Layer 5 of a small transformer language model trained on English Wikipedia (8 layers, counted from 0, width 128).
Take only the direct path to the model's output, skipping the later layers: a vector added to the residual stream pushes a token's score in proportion to its dot product with that token's output vector.

Output vectors of the tokens that the questions are about. A number n stands for n times 0.014.
"ames": 26 10 -7 -6 11 23 -36 8 -11 -9 -9 44 -3 -28 -52 21 -43 0 43 -38 27 -7 27 -34 -1 -48 -6 23 -39 1 9 -24 73 -23 0 34 4 -28 18 22 0 13 -14 -3 -22 44 3 11 -14 -3 -9 3 12 12 -22 -39 11 2 5 17 -2 -19 -4 -7 41 -55 21 6 -30 -37 -19 7 -36 -10 -24 -18 67 -32 -22 16 23 46 -12 25 26 -17 8 -24 19 -5 -28 -28 -22 -26 49 -11 -19 -13 -21 26 -7 12 24 7 -5 -28 30 -5 1 23 -23 -14 2 12 -4 -14 5 -4 6 -29 -38 -16 -13 -43 15 -2 8 -11
" north": -8 -12 -31 1 -43 22 52 -21 -10 16 14 16 9 -14 18 -7 36 10 42 -3 -8 16 25 -12 -17 39 25 9 12 27 -30 -53 35 8 -1 27 -4 -7 37 2 -20 14 -18 24 -35 -23 32 12 -1 9 24 -12 -6 19 1 -2 23 -33 14 -39 28 3 4 -18 3 -15 4 -6 -4 -39 -8 -9 -26 -25 -4 7 10 6 -1 10 31 -9 -22 -9 17 -4 22 18 -13 -3 2 -4 -7 -47 31 -9 -12 -19 9 17 -27 2 -15 -29 -37 30 13 2 29 20 6 -24 40 -33 -7 33 -5 11 -17 10 -14 1 -16 -13 10 -23 -9 -6
"over": 9 -23 -25 5 -31 3 -20 27 -4 -21 -4 -7 10 9 -3 -8 -28 -13 26 7 6 7 10 -40 -13 -21 49 19 19 26 -15 -2 45 47 34 -6 -17 -73 -10 9 -11 10 -33 13 -23 19 -62 -12 -31 -13 -36 -22 24 5 9 -22 0 19 12 -1 20 -41 30 2 19 -16 41 -26 -6 16 30 -12 -2 10 9 -18 -1 -39 -4 6 -38 -8 25 -48 3 -19 18 15 -29 31 -8 0 9 16 -5 4 4 -25 -10 31 11 7 10 12 -20 29 -22 -21 6 30 3 5 34 21 -30 -12 10 17 10 -11 -22 1 7 -43 31 -7 -43 -12
"hip": 4 3 22 14 12 20 52 -59 34 14 -19 30 1 29 53 4 22 28 -6 10 14 37 -31 10 -3 7 51 31 -23 10 -26 -41 36 26 35 65 0 -54 60 7 -22 40 1 38 19 7 -3 -25 -55 23 -3 -10 9 13 -3 -4 -27 -1 13 -15 38 -12 26 3 -7 -28 32 26 -9 -6 -31 -2 -46 -35 -26 46 19 -39 -33 -5 -58 10 -5 -6 9 -19 11 -26 -26 -17 -55 39 45 37 58 3 -3 5 -39 -14 32 -18 -16 -38 15 -2 13 -7 40 -9 15 4 -10 -18 -37 -45 -33 32 -32 -56 -9 6 -12 15 11 20 -35 5
"ues": -27 -12 5 11 -28 -5 25 -18 10 -17 -40 3 29 17 38 23 -18 -3 47 -35 48 -14 -43 -16 -1 -27 -24 5 -17 -11 -9 -9 37 -13 6 -11 -5 9 -5 14 12 6 -24 34 17 -3 -41 -18 -17 47 -10 -47 8 25 29 -18 -6 -38 -19 30 -40 -1 -11 -56 31 -6 -4 -8 -4 -46 25 21 5 -9 -12 17 34 -78 -29 53 -12 -4 17 -11 40 -29 -4 2 9 10 -33 -24 -7 -12 -23 -27 -7 -18 -49 1 34 -1 5 -19 14 -11 18 20 21 12 11 27 26 9 44 -19 30 18 -7 37 -31 -21 -16 -12 -40 -23 2 -7
"ung": 5 -19 -29 -3 -11 10 61 -12 -5 -25 37 12 -19 12 -3 -19 4 -25 -8 -24 69 -58 11 -9 -2 4 18 -27 -19 -1 -5 -34 37 22 41 -15 3 -31 1 10 -6 52 -24 -8 18 30 -1 24 -19 -31 23 4 1 6 -13 -14 -1 12 -1 -9 11 2 27 -16 47 16 -4 18 1 -10 -3 -13 7 -22 -7 2 14 -52 16 40 -18 3 -56 -20 32 -13 17 -3 11 5 -13 25 33 -32 -41 9 -19 -38 4 -12 -6 -22 1 -21 3 1 31 -21 1 2 -11 -6 39 22 3 -11 1 7 4 -7 -20 -6 22 -1 -29 -5 -12 -24
"igh": 25 -27 -5 21 3 50 -14 -20 -16 -25 16 8 -18 -25 21 4 6 1 -3 -29 44 9 19 -13 -7 -6 53 12 19 6 19 -25 18 0 33 -24 -30 -1 37 6 -26 -7 -8 15 -23 -5 -23 28 -39 10 21 45 11 -3 27 -28 2 12 12 4 -20 -14 9 -46 -7 30 -19 -6 -22 -9 -8 13 -24 -51 -5 -23 32 -36 -30 47 -30 14 26 -48 19 -14 0 5 35 -51 -1 35 -6 -1 12 -23 -5 -56 -14 3 -27 -18 13 -24 -3 43 -7 -32 -20 -15 6 5 19 -28 -5 -12 -28 -11 7 -42 13 -15 -42 -12 -8 -14 -24 -6
"duct": -29 -17 8 -41 -50 -36 34 -31 44 28 -24 -5 -8 1 28 -32 31 -14 32 -54 36 -17 -2 7 -1 -10 46 19 13 50 26 11 -22 30 25 39 -20 -40 -10 11 -9 -2 -15 17 -34 17 31 24 -35 37 -18 9 22 -9 23 6 54 -19 49 -17 14 -19 -45 -35 12 -20 7 4 -20 -3 -25 14 -19 -30 -22 -7 -7 -32 28 17 -18 3 22 -2 10 -40 2 14 17 -1 1 -4 21 1 14 6 18 -6 -28 13 -3 -8 12 -40 -17 23 -3 12 40 54 -18 41 -22 12 13 -2 16 36 -1 -5 -19 -4 2 -22 33 -11 1 -20
"arge": -5 -34 -11 -11 -47 23 -9 -45 10 29 4 9 11 4 44 4 49 -3 4 -53 25 12 8 -28 -1 -28 51 -4 -9 18 -22 -27 4 -2 2 26 23 24 62 6 -44 9 -28 37 -37 -6 35 -12 -24 -31 30 -7 79 -28 7 -25 16 -4 33 -3 25 40 40 -14 -23 29 18 10 -44 7 36 4 -13 -46 -30 26 27 -42 -9 49 20 -11 -30 -31 31 -8 60 8 10 -37 -25 -11 3 -20 0 -6 2 -51 -13 14 3 -2 -16 -1 9 40 24 11 -14 28 -7 -46 35 -23 -2 -19 -34 23 -5 -8 2 -19 -46 16 5 -38 -18 -2
"ued": -19 -10 21 -12 -22 37 34 -15 64 0 -11 9 25 17 18 23 -33 -20 50 -11 32 -1 -5 12 -6 -34 -13 3 8 -24 -22 -21 26 16 21 -22 31 -8 -6 15 17 2 -37 37 37 4 -36 -6 -41 16 -4 -46 31 4 22 7 28 -1 -27 5 7 24 4 -5 18 -7 8 22 -10 -56 2 9 6 7 -7 12 37 -70 -1 56 -18 -8 1 -26 31 -30 -34 24 -5 -3 -17 3 2 -8 18 8 -19 -48 -28 23 10 -31 5 -53 7 7 20 -25 37 36 19 46 -5 -5 22 -14 35 20 -33 2 -9 -34 -7 -20 -41 -19 -28 -40
"ition": 8 -29 22 -33 -31 -9 7 -10 4 41 -53 2 6 17 -23 -1 1 23 18 27 -27 -32 2 -24 -7 -58 -16 -1 0 -5 12 4 17 -19 27 59 10 -47 47 1 -41 2 -42 -25 -5 -25 8 17 -26 -21 55 -9 -17 -27 4 -5 -5 5 -21 -7 -13 15 8 -6 45 10 17 -25 -38 -6 12 22 -37 6 -1 25 -20 -33 -13 13 -62 -24 -1 -31 14 8 -12 11 18 -16 16 31 27 -5 35 2 6 20 -43 18 -30 -28 15 -7 -54 24 40 27 27 -10 -6 21 -40 -33 24 34 55 -33 -24 28 11 -3 -15 -2 -2 -38 -33 -30
" Location": -6 -32 -27 24 -31 -12 38 -16 -18 53 -28 5 35 22 1 8 -25 12 42 -20 53 -27 -16 -37 -5 -13 6 36 1 30 -5 -35 20 27 13 58 28 3 41 28 0 -16 8 19 -29 -1 -19 -31 -20 3 -25 17 -33 -2 -19 50 46 26 -1 -17 4 3 -18 18 7 14 13 44 -10 -50 -28 -28 18 -6 -32 17 19 -13 -27 9 7 8 -53 -15 -30 -23 1 -17 -9 4 11 3 -5 -35 12 -30 -28 -17 25 22 -43 -28 -11 -10 -35 -7 22 -7 -5 13 -13 -19 14 -11 20 -7 -27 5 -33 -17 -14 3 -34 -10 16 -27 -37 -33
"ans": 2 -4 4 1 11 7 23 -38 -1 -35 -2 -21 19 -1 -10 -10 -5 -19 9 13 8 -34 22 -37 4 -29 6 2 7 -20 -11 -27 -5 -9 31 -2 -21 12 -5 13 4 51 -21 61 -36 -11 1 29 -49 25 -24 -29 54 12 29 -42 -13 -24 10 0 -30 3 13 -20 18 -5 -16 19 -1 -3 27 -6 11 -9 -41 8 46 -52 -4 0 20 -13 -25 -8 9 -9 21 23 0 -16 8 20 -26 -74 -12 -1 -37 20 -29 4 -15 17 1 -47 15 -17 20 28 13 32 -34 -21 12 9 19 -29 12 -4 -16 -4 21 -16 4 31 4 -13 -21 -38
"ences": 15 -35 -41 36 -25 -2 -9 7 26 -16 -17 -21 1 10 -16 -5 24 17 34 1 25 2 -1 -17 -12 -51 3 -11 28 25 22 -53 -14 0 35 5 -17 -49 43 13 -1 -8 -14 5 9 -5 53 -29 -92 10 -5 11 -14 -26 -14 -10 -12 2 -11 32 -3 -11 8 -42 29 -51 17 -36 -10 12 1 54 21 -22 -25 51 45 -65 -8 26 -54 -13 -51 -31 21 2 31 13 2 15 -21 8 -7 48 27 -50 4 39 -20 -2 -2 -15 7 -33 3 3 32 6 55 49 40 33 11 -14 -7 -17 -1 15 -34 -9 0 30 18 12 -6 -28 -19 -6
"eral": 52 1 4 51 -45 -12 35 7 38 51 -43 17 -38 22 -32 -33 9 -27 20 -46 -16 -12 28 16 1 -28 9 38 -6 -23 16 -58 14 59 47 23 -1 -50 20 25 -24 67 17 42 -3 24 -15 -2 -44 13 8 -36 3 56 20 14 15 0 -32 29 -31 -18 15 -19 6 -39 7 -9 -19 -9 0 -32 8 11 -9 39 3 -59 2 21 16 1 -21 -27 24 8 23 21 -31 -39 -25 1 -4 -41 10 6 -25 -4 -22 -8 -51 5 10 -10 26 26 31 -20 36 -49 -26 34 27 -6 1 19 37 -13 -29 8 -14 -8 -21 25 -10 -57 25 38
"ween": 9 -49 -25 -28 13 -36 46 -47 -8 30 0 43 -12 3 -14 -28 39 31 32 6 41 -18 0 -12 3 16 32 -17 -26 23 11 -59 36 18 25 29 -3 16 24 22 9 62 -31 24 -6 43 2 29 -50 -24 -20 -6 9 -6 -8 -30 -7 5 -2 -13 -5 11 11 9 23 -9 -17 -40 -7 3 45 -30 -28 -44 -31 49 33 -79 4 31 -55 14 2 -19 18 -24 28 -9 33 -23 -3 -15 18 -3 91 -49 -15 -55 -30 18 3 -23 -25 2 -45 31 27 -33 26 9 3 -1 -15 -41 36 26 -9 4 17 -4 -1 7 -53 -20 -39 8 -2 -36
"ows": -15 -1 -24 3 -14 -7 -49 -46 4 -18 -50 -8 20 4 2 -6 -24 9 -9 -50 34 -37 -26 -39 -2 -14 13 -15 -18 42 2 -15 47 28 0 15 26 6 36 26 -22 27 -28 4 -23 21 -11 48 -26 -3 12 -85 -9 55 28 -29 40 -34 -25 6 18 -32 -21 -56 -31 -4 18 -19 -22 -10 -18 3 23 1 -11 -3 20 -38 -11 47 17 8 -32 -60 17 9 3 35 -4 20 -15 -2 12 2 23 -53 -30 -20 -32 6 19 -20 -12 -44 -22 34 -3 22 -7 32 -20 -21 -10 9 20 15 1 30 -11 -46 5 -14 13 -17 -22 -29 -29 -4
"ison": -48 -8 23 -19 -21 5 3 -1 -23 -38 28 -22 48 6 -8 -22 -29 -2 2 -5 12 4 4 -47 -1 -28 68 -4 -10 26 -2 -18 9 16 -18 53 27 -33 60 35 -18 -2 -30 -14 -17 11 9 7 -21 22 37 -34 -8 -24 0 -29 0 -31 -16 -38 -10 -21 19 7 16 -12 17 -31 -19 -17 28 30 -29 -18 -24 -18 -26 -42 -18 59 -28 35 -11 -11 17 26 36 24 14 19 34 51 10 -19 41 13 -42 10 -30 0 -40 13 10 2 -9 -10 -14 -18 9 10 -12 -23 -22 29 16 4 7 -5 -1 -8 9 -23 -40 -36 -15 -42 -19 -3
"ary": 2 -7 -32 14 -47 0 -16 27 34 30 -9 -11 9 -2 -6 -41 -3 -7 42 -30 -35 -3 12 -8 -3 25 15 7 -17 -3 -23 -37 34 15 23 -12 -39 -12 20 4 -10 3 -12 19 -25 19 16 53 -34 -32 15 -44 19 37 5 -33 50 -11 -35 -28 -16 15 15 24 -40 31 13 -7 -8 0 -8 2 -15 0 -26 28 -11 -48 -48 0 -22 31 -17 -21 8 -19 -26 -28 14 -23 -19 22 -49 19 44 -5 0 -21 -4 11 -1 8 21 23 58 18 42 10 13 -4 -4 -43 32 -18 31 -54 29 -20 -22 19 13 23 -27 -37 -14 5 32 17
"d": -48 -4 47 -28 -31 -2 10 3 12 -13 -21 5 24 -5 48 11 8 -26 6 -16 58 -3 -1 30 5 -36 24 22 3 3 32 -8 16 -21 9 23 46 -45 31 6 0 -34 12 16 4 -7 -16 -40 -38 9 -9 -25 -7 26 3 -3 14 -62 32 1 -8 6 3 7 -9 18 3 5 -17 -5 3 2 24 -3 1 23 -15 1 1 -29 18 -27 2 6 -19 -15 -11 -12 -21 -27 17 -24 17 33 33 13 4 16 -15 -7 -8 -21 9 -10 -28 11 7 -10 5 69 -31 23 9 14 -30 39 4 5 -11 -18 -2 -4 23 12 10 -1 3 -25

Each question shows what one neuron of this layer's MLP adds at an activation of 1. A number n stands for n times 0.0028.

n75: 22 -8 -31 2 1 8 49 -9 31 -18 -6 -4 -3 -8 48 11 -29 -7 15 35 69 14 -14 -13 2 9 9 -15 1 -11 28 -30 -13 -19 -2 22 -40 44 7 -1 -36 -2 28 -33 -1 5 -45 -21 -1 -15 -1 34 38 29 4 -9 -15 25 25 18 -7 -8 36 -22 -3 -8 -29 -20 11 -20 -30 30 -4 1 20 -9 -23 -3 17 -21 3 -10 -10 -23 18 -3 -26 -36 0 -33 -43 27 -9 17 0 -38 46 23 -8 50 -53 -6 28 7 -17 -15 -11 7 -15 42 24 44 -17 -41 0 -36 17 -3 -7 -22 14 6 0 -19 -19 -3 -34 2
Which of these tokens does it push down most? "ison"

n55: 27 7 -21 32 7 -14 -16 5 23 -43 26 16 30 21 15 28 -6 -3 4 5 21 3 29 -28 20 -4 -24 39 1 1 -22 -5 -5 26 20 12 -24 8 -9 -43 -6 -21 -13 -28 -43 -8 8 10 -18 23 -8 15 -11 32 9 18 8 -16 -48 -6 -21 -19 -19 23 -12 19 11 -4 -19 35 6 -11 11 -5 46 15 -14 -9 6 -17 -42 -23 6 6 -32 -48 66 3 -4 -9 15 -18 -7 3 12 -2 -29 50 19 24 23 -1 13 25 -8 -7 1 -56 -6 26 15 6 -24 8 -21 6 30 -22 16 -28 -31 30 -1 33 -22 7 -6 -12
Which three tokens does it push up most, strongest first? "over", "ences", "d"

n253: 21 13 -28 -17 1 -15 -11 -11 29 10 13 13 11 4 -13 2 -3 4 16 3 4 -14 -1 -1 26 4 17 0 7 57 -41 7 31 16 54 -50 5 -21 -32 -6 23 10 -6 6 12 14 -12 -5 15 2 -27 17 17 20 -34 -32 -6 52 -31 22 7 -27 1 -34 36 -21 -8 -3 -7 -5 -22 -7 11 31 -13 -4 9 34 5 -67 22 25 8 -15 19 20 -11 -7 -23 8 0 -37 -3 12 -7 -5 -24 -21 28 1 9 4 -49 4 -18 16 -36 2 -26 -7 -5 29 9 5 -15 8 -2 17 4 -5 3 -14 44 -15 -13 6 -22 -43
Pushed up most: "over"

n28: -11 -6 1 18 7 -17 7 19 -27 4 -21 -10 0 14 -47 27 19 -42 13 -1 -17 -2 -24 34 -4 11 2 41 30 33 5 12 1 1 -11 -23 -30 50 13 -7 -14 42 29 13 -17 13 13 2 6 0 3 3 19 -30 -17 4 25 23 20 -19 -12 7 8 16 -7 16 -36 -4 -4 20 -25 20 21 23 -3 -12 32 -11 1 -6 -24 -22 25 -8 22 9 -15 -5 29 -21 28 -61 32 10 20 -41 36 -43 3 -19 -19 -27 9 5 -20 -1 28 25 -30 -3 4 -3 17 3 -13 -17 -33 -11 30 24 -1 -14 -10 10 -50 0 -16 13
Which three tokens does it push up most, strongest first? "ween", "igh", "arge"

n266: -21 7 -3 16 29 -31 -4 16 6 39 -7 -4 25 -10 11 -27 37 -20 3 -5 7 -17 -16 -22 13 -41 -7 -26 -14 25 4 43 -45 -9 9 16 -26 0 -31 51 -31 -13 -9 23 5 -33 8 9 13 -13 -44 31 7 31 46 -43 3 12 30 -21 -4 3 14 13 6 -23 25 -13 3 -3 33 3 6 15 6 16 -7 -31 33 17 53 66 -4 -6 17 -11 15 1 -32 -21 -26 -33 -21 32 -25 -2 36 1 53 16 15 15 1 -40 -39 -2 -32 -17 39 11 8 -9 16 -10 9 -20 -32 -13 -1 -29 -47 3 32 -5 45 -11 8 -17
Pushed up most: "duct"

n236: -4 -9 -34 -14 3 -1 12 -20 56 -7 -19 -6 -19 -10 -5 5 7 -13 -42 13 -21 -30 33 13 39 -30 7 -4 1 19 -22 32 1 46 10 6 -20 4 -32 -8 -55 10 -19 -20 -22 18 23 14 24 -14 -2 -12 -15 -16 -6 4 26 2 26 -21 -12 1 -22 -16 -7 -10 6 -1 10 -29 7 14 14 12 -13 2 -2 44 21 -16 13 13 26 -2 20 44 14 -57 21 26 -20 -18 -29 -9 -13 2 14 -3 -7 -12 -4 0 -11 0 -19 38 -20 33 6 31 -30 14 -9 -6 24 14 12 -4 11 12 3 14 21 -28 27 0 28 -5
Pushed up most: "duct"

n11: 11 2 15 24 -10 -31 -23 -1 55 46 9 -28 24 -6 56 25 -19 29 -11 -14 -20 -15 -29 14 20 13 -11 17 -8 -33 -29 -3 -30 10 -18 51 -3 5 35 -2 -4 -21 -36 -3 5 -12 45 -3 20 9 -30 -54 21 4 27 1 12 7 6 -17 -10 -20 -8 -29 -39 -8 5 3 -5 63 -23 -6 -49 -9 -21 9 16 8 21 1 -15 8 -17 3 -3 -25 -3 3 31 -1 0 6 36 -6 1 26 -11 -31 -32 60 -1 -3 46 4 23 15 2 29 -7 -38 12 14 5 -9 13 8 2 -15 -18 50 -9 18 10 -24 -19 26 -3 -4
Which of these tokens does it push down most? "ung"

n159: -7 17 -46 1 3 -3 3 -21 -28 -9 -5 -36 2 4 11 6 24 -3 6 -48 3 13 11 26 18 26 -27 29 28 3 29 11 50 12 -5 -21 20 -14 5 -3 23 6 42 4 8 -33 -37 1 1 -1 8 -24 -22 33 23 24 -5 27 26 41 -21 -7 -11 10 -3 66 -36 -16 -34 -11 61 -3 -8 2 -7 -2 26 -14 5 3 3 41 -29 3 8 1 33 -13 30 7 -30 21 15 -22 0 -9 28 -27 -1 -2 11 -16 29 -5 -5 -20 -7 32 -53 21 37 26 -12 6 20 10 -19 -2 16 15 -12 -6 -6 5 19 3 -2 47
Which three tokens does it push up most, strongest first? "ues", "igh", "ows"

n105: -4 -37 -22 38 -7 -16 -1 17 -9 -48 -20 -15 16 -42 -21 16 24 14 -25 11 44 -6 25 7 -25 11 -1 11 -29 13 -16 -17 14 -7 27 -1 -19 1 -56 18 5 19 27 -35 2 -11 -47 -28 7 2 43 12 28 6 32 22 -3 26 -23 2 -10 4 -15 -2 6 6 -16 19 15 -30 7 9 11 -1 11 -6 -39 -36 37 -17 26 1 7 22 -12 16 -2 5 -22 -16 -32 -3 -1 15 13 -28 -7 -8 -5 -30 10 -12 37 -22 18 15 -32 -5 51 -17 21 22 -10 5 16 30 26 -19 -10 18 0 -15 14 29 9 14 -18 8
Which of these tokens does it push down most? "arge"

n169: -35 -50 37 -3 -27 -5 -4 14 42 -4 -10 -3 15 17 40 18 7 1 -19 -3 6 -39 -4 -17 12 -1 24 -4 23 17 -13 -4 -27 -34 25 38 0 -9 -39 -3 17 -9 7 68 29 11 -24 -18 -20 -26 -9 9 9 -18 -43 -14 22 1 -43 34 -24 32 32 -20 11 -18 -11 -12 10 -3 15 16 8 59 27 37 -15 21 24 -11 26 -16 -30 -8 23 9 11 5 -34 -22 -26 -43 11 9 50 -27 8 26 0 -42 -26 17 8 -21 1 -37 14 16 -68 23 -27 -10 44 36 -18 27 -27 3 6 -27 15 21 -15 -9 -40 -38 -28 -20
Pushed up most: "d"

n34: -8 7 -8 16 -4 60 -32 -10 -3 -10 0 29 -36 4 -4 9 -8 2 9 -27 -10 6 23 -46 -17 6 -33 -4 -22 -39 -3 24 -27 11 20 13 -33 -27 19 -5 -30 -21 11 -5 -24 -9 -12 -19 16 -16 24 2 -16 -16 -21 7 -28 4 8 -10 -28 3 57 -7 17 8 -29 8 24 15 2 10 -17 14 -40 33 -14 8 -13 7 -4 -19 41 -17 35 12 28 -12 11 -12 -17 22 17 -11 40 -49 -28 -27 -9 5 13 -16 -5 3 17 -5 16 13 -49 10 16 -4 25 -10 -6 18 0 12 13 -8 -4 -5 5 14 1 -32 -23 0
Which of these tokens does it push down most? "duct"

n272: 28 16 -1 -37 13 8 3 48 9 -38 -19 -9 1 -29 -5 1 -44 16 -35 22 -15 -16 -5 22 9 -1 9 28 17 -2 -1 5 -15 60 9 17 1 0 -5 -4 -19 -31 -11 1 -6 -19 -5 7 8 -31 38 22 -8 0 -22 24 -11 12 -3 -1 -1 -11 -21 -8 22 -1 -12 -22 -15 5 -40 -19 27 10 -26 9 22 55 -4 14 -14 -8 22 -9 1 20 -24 31 18 -20 -1 33 4 -33 32 14 21 10 9 11 -16 40 13 -12 -22 35 -11 -24 -64 6 -4 10 -17 25 23 30 -5 5 0 1 8 -17 17 -4 -12 29 1 -5
Pushed up most: "ition"

n13: -12 -17 39 18 -22 5 -24 -11 -7 1 25 -20 -35 2 -5 -25 -8 -11 6 4 21 -7 -40 -5 65 11 -3 -18 10 -18 4 -27 -7 -19 -7 -44 -4 11 20 19 -9 20 -11 9 4 8 -23 24 -20 -12 17 23 12 -20 21 7 -5 23 -11 -16 -25 -11 9 17 -24 13 -21 6 42 55 -11 -8 -19 32 -23 11 -18 22 1 -13 2 -9 -41 15 8 -12 31 4 -25 -6 -35 -14 -20 -44 -23 -5 -1 -18 25 14 25 -12 -44 28 -1 -24 11 1 -7 7 33 -1 -10 -24 -4 9 13 -40 -3 -24 9 -11 19 -31 -27 -4 -9 8
Pushed up most: "ung"

n163: -18 32 -24 -59 7 -11 -13 -7 -44 -4 -13 -20 39 -30 -29 -15 -10 2 -11 -4 -57 46 -34 -1 43 -8 14 9 5 0 -19 -1 -32 26 -4 61 -51 -22 -8 22 -6 -1 -1 25 -8 21 -3 9 -3 -14 1 -26 -32 28 -12 -23 43 -2 6 6 23 19 17 -8 -24 2 4 -35 -19 -44 -46 15 -17 20 -19 -6 -20 -52 8 7 2 0 -11 -3 7 -10 10 -42 35 23 -1 40 -4 19 -14 17 -29 8 -2 9 -20 -1 12 23 -30 18 1 20 25 7 -1 21 -15 13 29 1 -23 -3 -13 -1 -5 3 -19 -10 13 21 -6 -13
Which two tokens does it push up most, strongest first? "ison", "ary"

n17: 12 -3 -15 21 -42 -33 -37 -10 8 -4 -30 4 -16 0 0 -6 40 -6 15 18 -14 21 -14 -10 4 29 17 -20 49 -2 -8 7 -40 -26 -3 3 -23 -7 43 16 9 10 -10 3 -12 -24 -4 15 8 12 19 31 34 -4 -10 9 -15 27 28 22 -3 11 15 -3 -28 8 -42 14 23 9 -1 16 -14 10 -13 -5 -1 25 -6 22 15 11 46 0 11 28 12 -17 19 -7 16 -8 13 35 -12 -44 -1 13 -18 -21 -61 -2 22 -29 -4 43 -19 1 27 -24 -10 17 23 -59 -18 30 7 -9 16 19 -25 9 6 -17 2 -17 -8 0
Pushed up most: "igh"

n198: -10 -28 12 27 -5 -2 -6 12 -21 47 -10 -13 -22 10 -31 31 -2 6 7 -1 43 15 -15 -27 9 -27 24 2 -3 20 -27 7 -1 -3 -21 13 8 -31 -3 -34 -3 13 12 10 40 -16 -4 -4 -6 2 -2 11 -13 -3 11 15 32 -28 -14 13 8 27 -34 52 -36 -35 0 14 15 -16 -8 7 -34 35 -3 51 7 5 -5 -7 -19 29 -34 36 -19 1 8 -3 -19 17 -5 -8 -13 -11 16 8 36 -11 23 -4 8 7 -32 -33 0 15 12 30 -21 -22 -7 -42 11 -3 35 -15 -22 -1 -14 4 19 -36 25 20 -17 -11 -28 -42
Which of these tokens does it push down most? "igh"

n173: 18 16 -21 -5 15 25 19 37 8 29 22 -6 23 7 9 -3 -17 -4 7 15 43 50 -19 -26 -26 11 -18 1 -15 12 16 -17 14 10 -30 -11 -47 41 38 1 15 -20 20 25 31 5 -23 39 -36 -30 27 -20 -32 30 -23 -35 2 -15 54 13 3 0 -23 -6 -7 5 28 14 3 19 -6 1 -11 -2 -26 17 21 7 -39 1 -20 -3 -4 -14 -12 7 9 -28 -5 21 45 -27 -26 9 7 -29 -3 -9 -14 6 -7 4 -16 1 4 14 -2 29 25 -6 14 8 19 4 6 -13 18 14 -4 15 19 52 3 -30 -32 29 -10 -40
Which three tokens does it push up most, strongest first? "ary", "ween", "ences"

n210: -6 -18 2 43 16 41 7 -10 2 -18 -16 -10 -23 2 35 -1 -3 -50 -15 6 29 12 14 -11 9 20 -33 -6 -7 -22 -5 -31 -33 -10 -11 1 -25 17 -39 13 -11 2 21 14 19 17 12 1 7 16 -2 1 -23 37 4 -1 -5 -31 -24 18 16 -27 -5 24 19 8 9 10 20 54 -13 -2 22 20 -9 4 32 -39 14 -8 -6 17 8 -1 29 10 -14 -11 9 1 35 -4 -36 -58 47 -6 22 -34 19 0 -14 -27 -1 -22 13 9 2 41 15 -34 21 12 10 15 48 -72 -43 -10 -20 -10 -2 -12 9 -2 16 0 -19 -10
Pushed up most: "ans"

n106: 27 -2 -3 -22 30 -18 50 16 28 15 -38 -17 -7 14 6 -17 -13 4 -2 -20 10 -9 16 22 -32 11 -11 -30 36 -43 28 12 27 -4 -5 -27 5 30 13 10 1 -6 -1 9 -17 10 33 11 -38 33 -25 -19 27 -1 7 8 24 -4 -31 -7 -18 1 -7 -12 4 13 22 2 16 16 -4 23 3 -22 -22 3 14 13 -4 -2 -11 36 -13 32 -9 -10 16 -3 -19 5 8 -12 -25 20 -35 -8 59 21 25 5 12 38 -31 -4 -2 13 -6 -7 -27 30 26 15 10 6 -13 -32 -22 -19 23 -8 20 -11 20 40 28 23 -5 26
Pushed up most: "ences"

n314: -29 -15 6 14 3 -1 -2 -10 23 -26 11 -8 0 -67 20 -44 -2 3 1 1 -1 2 5 5 16 -35 19 -30 13 -39 -13 15 19 -28 -58 10 -24 16 13 10 23 3 -55 1 25 24 6 -24 11 24 -30 -51 -1 -16 8 -26 4 -7 1 -1 -10 -5 18 -23 -1 -8 -17 -12 15 -4 17 27 18 -24 37 -15 50 -13 -22 29 -4 -16 15 -24 8 24 1 -59 13 17 14 -11 -13 -7 -25 -3 -5 -12 11 12 5 6 17 37 -23 32 17 0 -17 -7 10 -8 51 -4 20 12 -39 30 -6 -3 5 0 -11 41 -17 29 15 -41
Which two tokens does it push up most, strongest first? "ues", "arge"

n66: 9 16 -18 -5 14 1 -46 -10 3 -32 14 -16 13 -10 -41 -24 17 27 4 42 -2 -12 -6 -16 -12 13 3 -45 -13 11 4 17 -9 4 27 14 3 9 3 29 -7 -14 9 -11 4 28 29 -15 9 14 -28 6 21 -40 7 15 6 -10 -28 29 -2 -18 -30 10 22 22 -15 5 17 6 -19 15 -36 0 19 19 1 40 -26 7 -1 5 -22 -10 12 -21 -11 28 3 -4 -15 -3 -4 5 21 6 -36 -6 9 -5 2 -27 32 29 -15 24 -31 10 -22 24 42 5 -12 -22 17 15 0 7 -5 -18 6 -6 -3 5 -2 -24 -22 12
Pushed up most: "ences"

n68: -10 -17 19 20 30 14 7 -6 -16 -18 -1 0 24 -19 -15 11 -9 -10 -44 28 13 1 -5 -20 1 4 13 6 8 -12 -2 -6 11 -1 26 -1 -29 12 29 18 1 17 34 2 -1 2 31 10 66 -10 59 9 -4 -1 12 -8 32 29 -20 -20 -26 27 10 -6 -20 -37 -2 22 48 -7 14 70 1 -23 3 13 -24 31 8 -20 3 6 1 5 29 22 21 -4 -31 20 -4 1 24 5 -5 -6 16 -15 24 -12 41 -13 -4 -28 20 -10 21 35 22 2 48 -54 19 -16 14 21 21 39 -47 2 -8 12 -21 -25 2 -17 10 1
Pushed up most: " north"

n298: 3 -41 -46 1 -12 -14 -3 -9 24 -25 22 -17 13 11 6 13 17 23 4 -1 -13 41 18 -11 -37 25 -7 0 15 12 -17 -6 21 14 -23 21 13 -19 -51 13 -3 2 32 10 -29 9 18 32 -19 14 2 10 -9 2 21 -39 1 50 28 -3 1 -8 26 44 -12 56 -28 -11 24 31 15 24 -6 25 -33 -27 9 -12 23 1 1 28 33 -7 -9 14 0 -35 29 25 32 -16 -35 36 15 -8 8 21 -43 -12 -4 -11 7 -1 -31 9 16 20 38 10 20 -11 -24 -4 -15 44 2 30 25 37 -45 35 -3 -29 -1 1 -9 16
Pushed up most: "ween"

n56: 7 -43 -16 -7 -21 1 -28 22 -18 27 3 -15 -7 -32 13 11 -28 -14 3 -45 21 -10 -6 -11 -31 9 -11 6 3 4 3 -19 8 -15 -5 -9 10 4 62 -17 28 -4 -13 16 -5 -35 -18 8 29 32 27 14 -3 0 -50 40 1 9 -14 -2 -22 6 32 -9 -3 63 16 33 5 25 -27 -19 1 -25 15 -3 20 -10 31 3 4 17 16 -8 -2 30 12 -3 1 -10 27 -8 45 -3 22 7 -14 20 -3 5 45 -2 -5 4 20 20 -20 39 13 9 -49 1 24 -7 -5 11 -10 20 -1 -12 51 5 -30 -14 15 38 -17 -3
Pushed up most: "arge"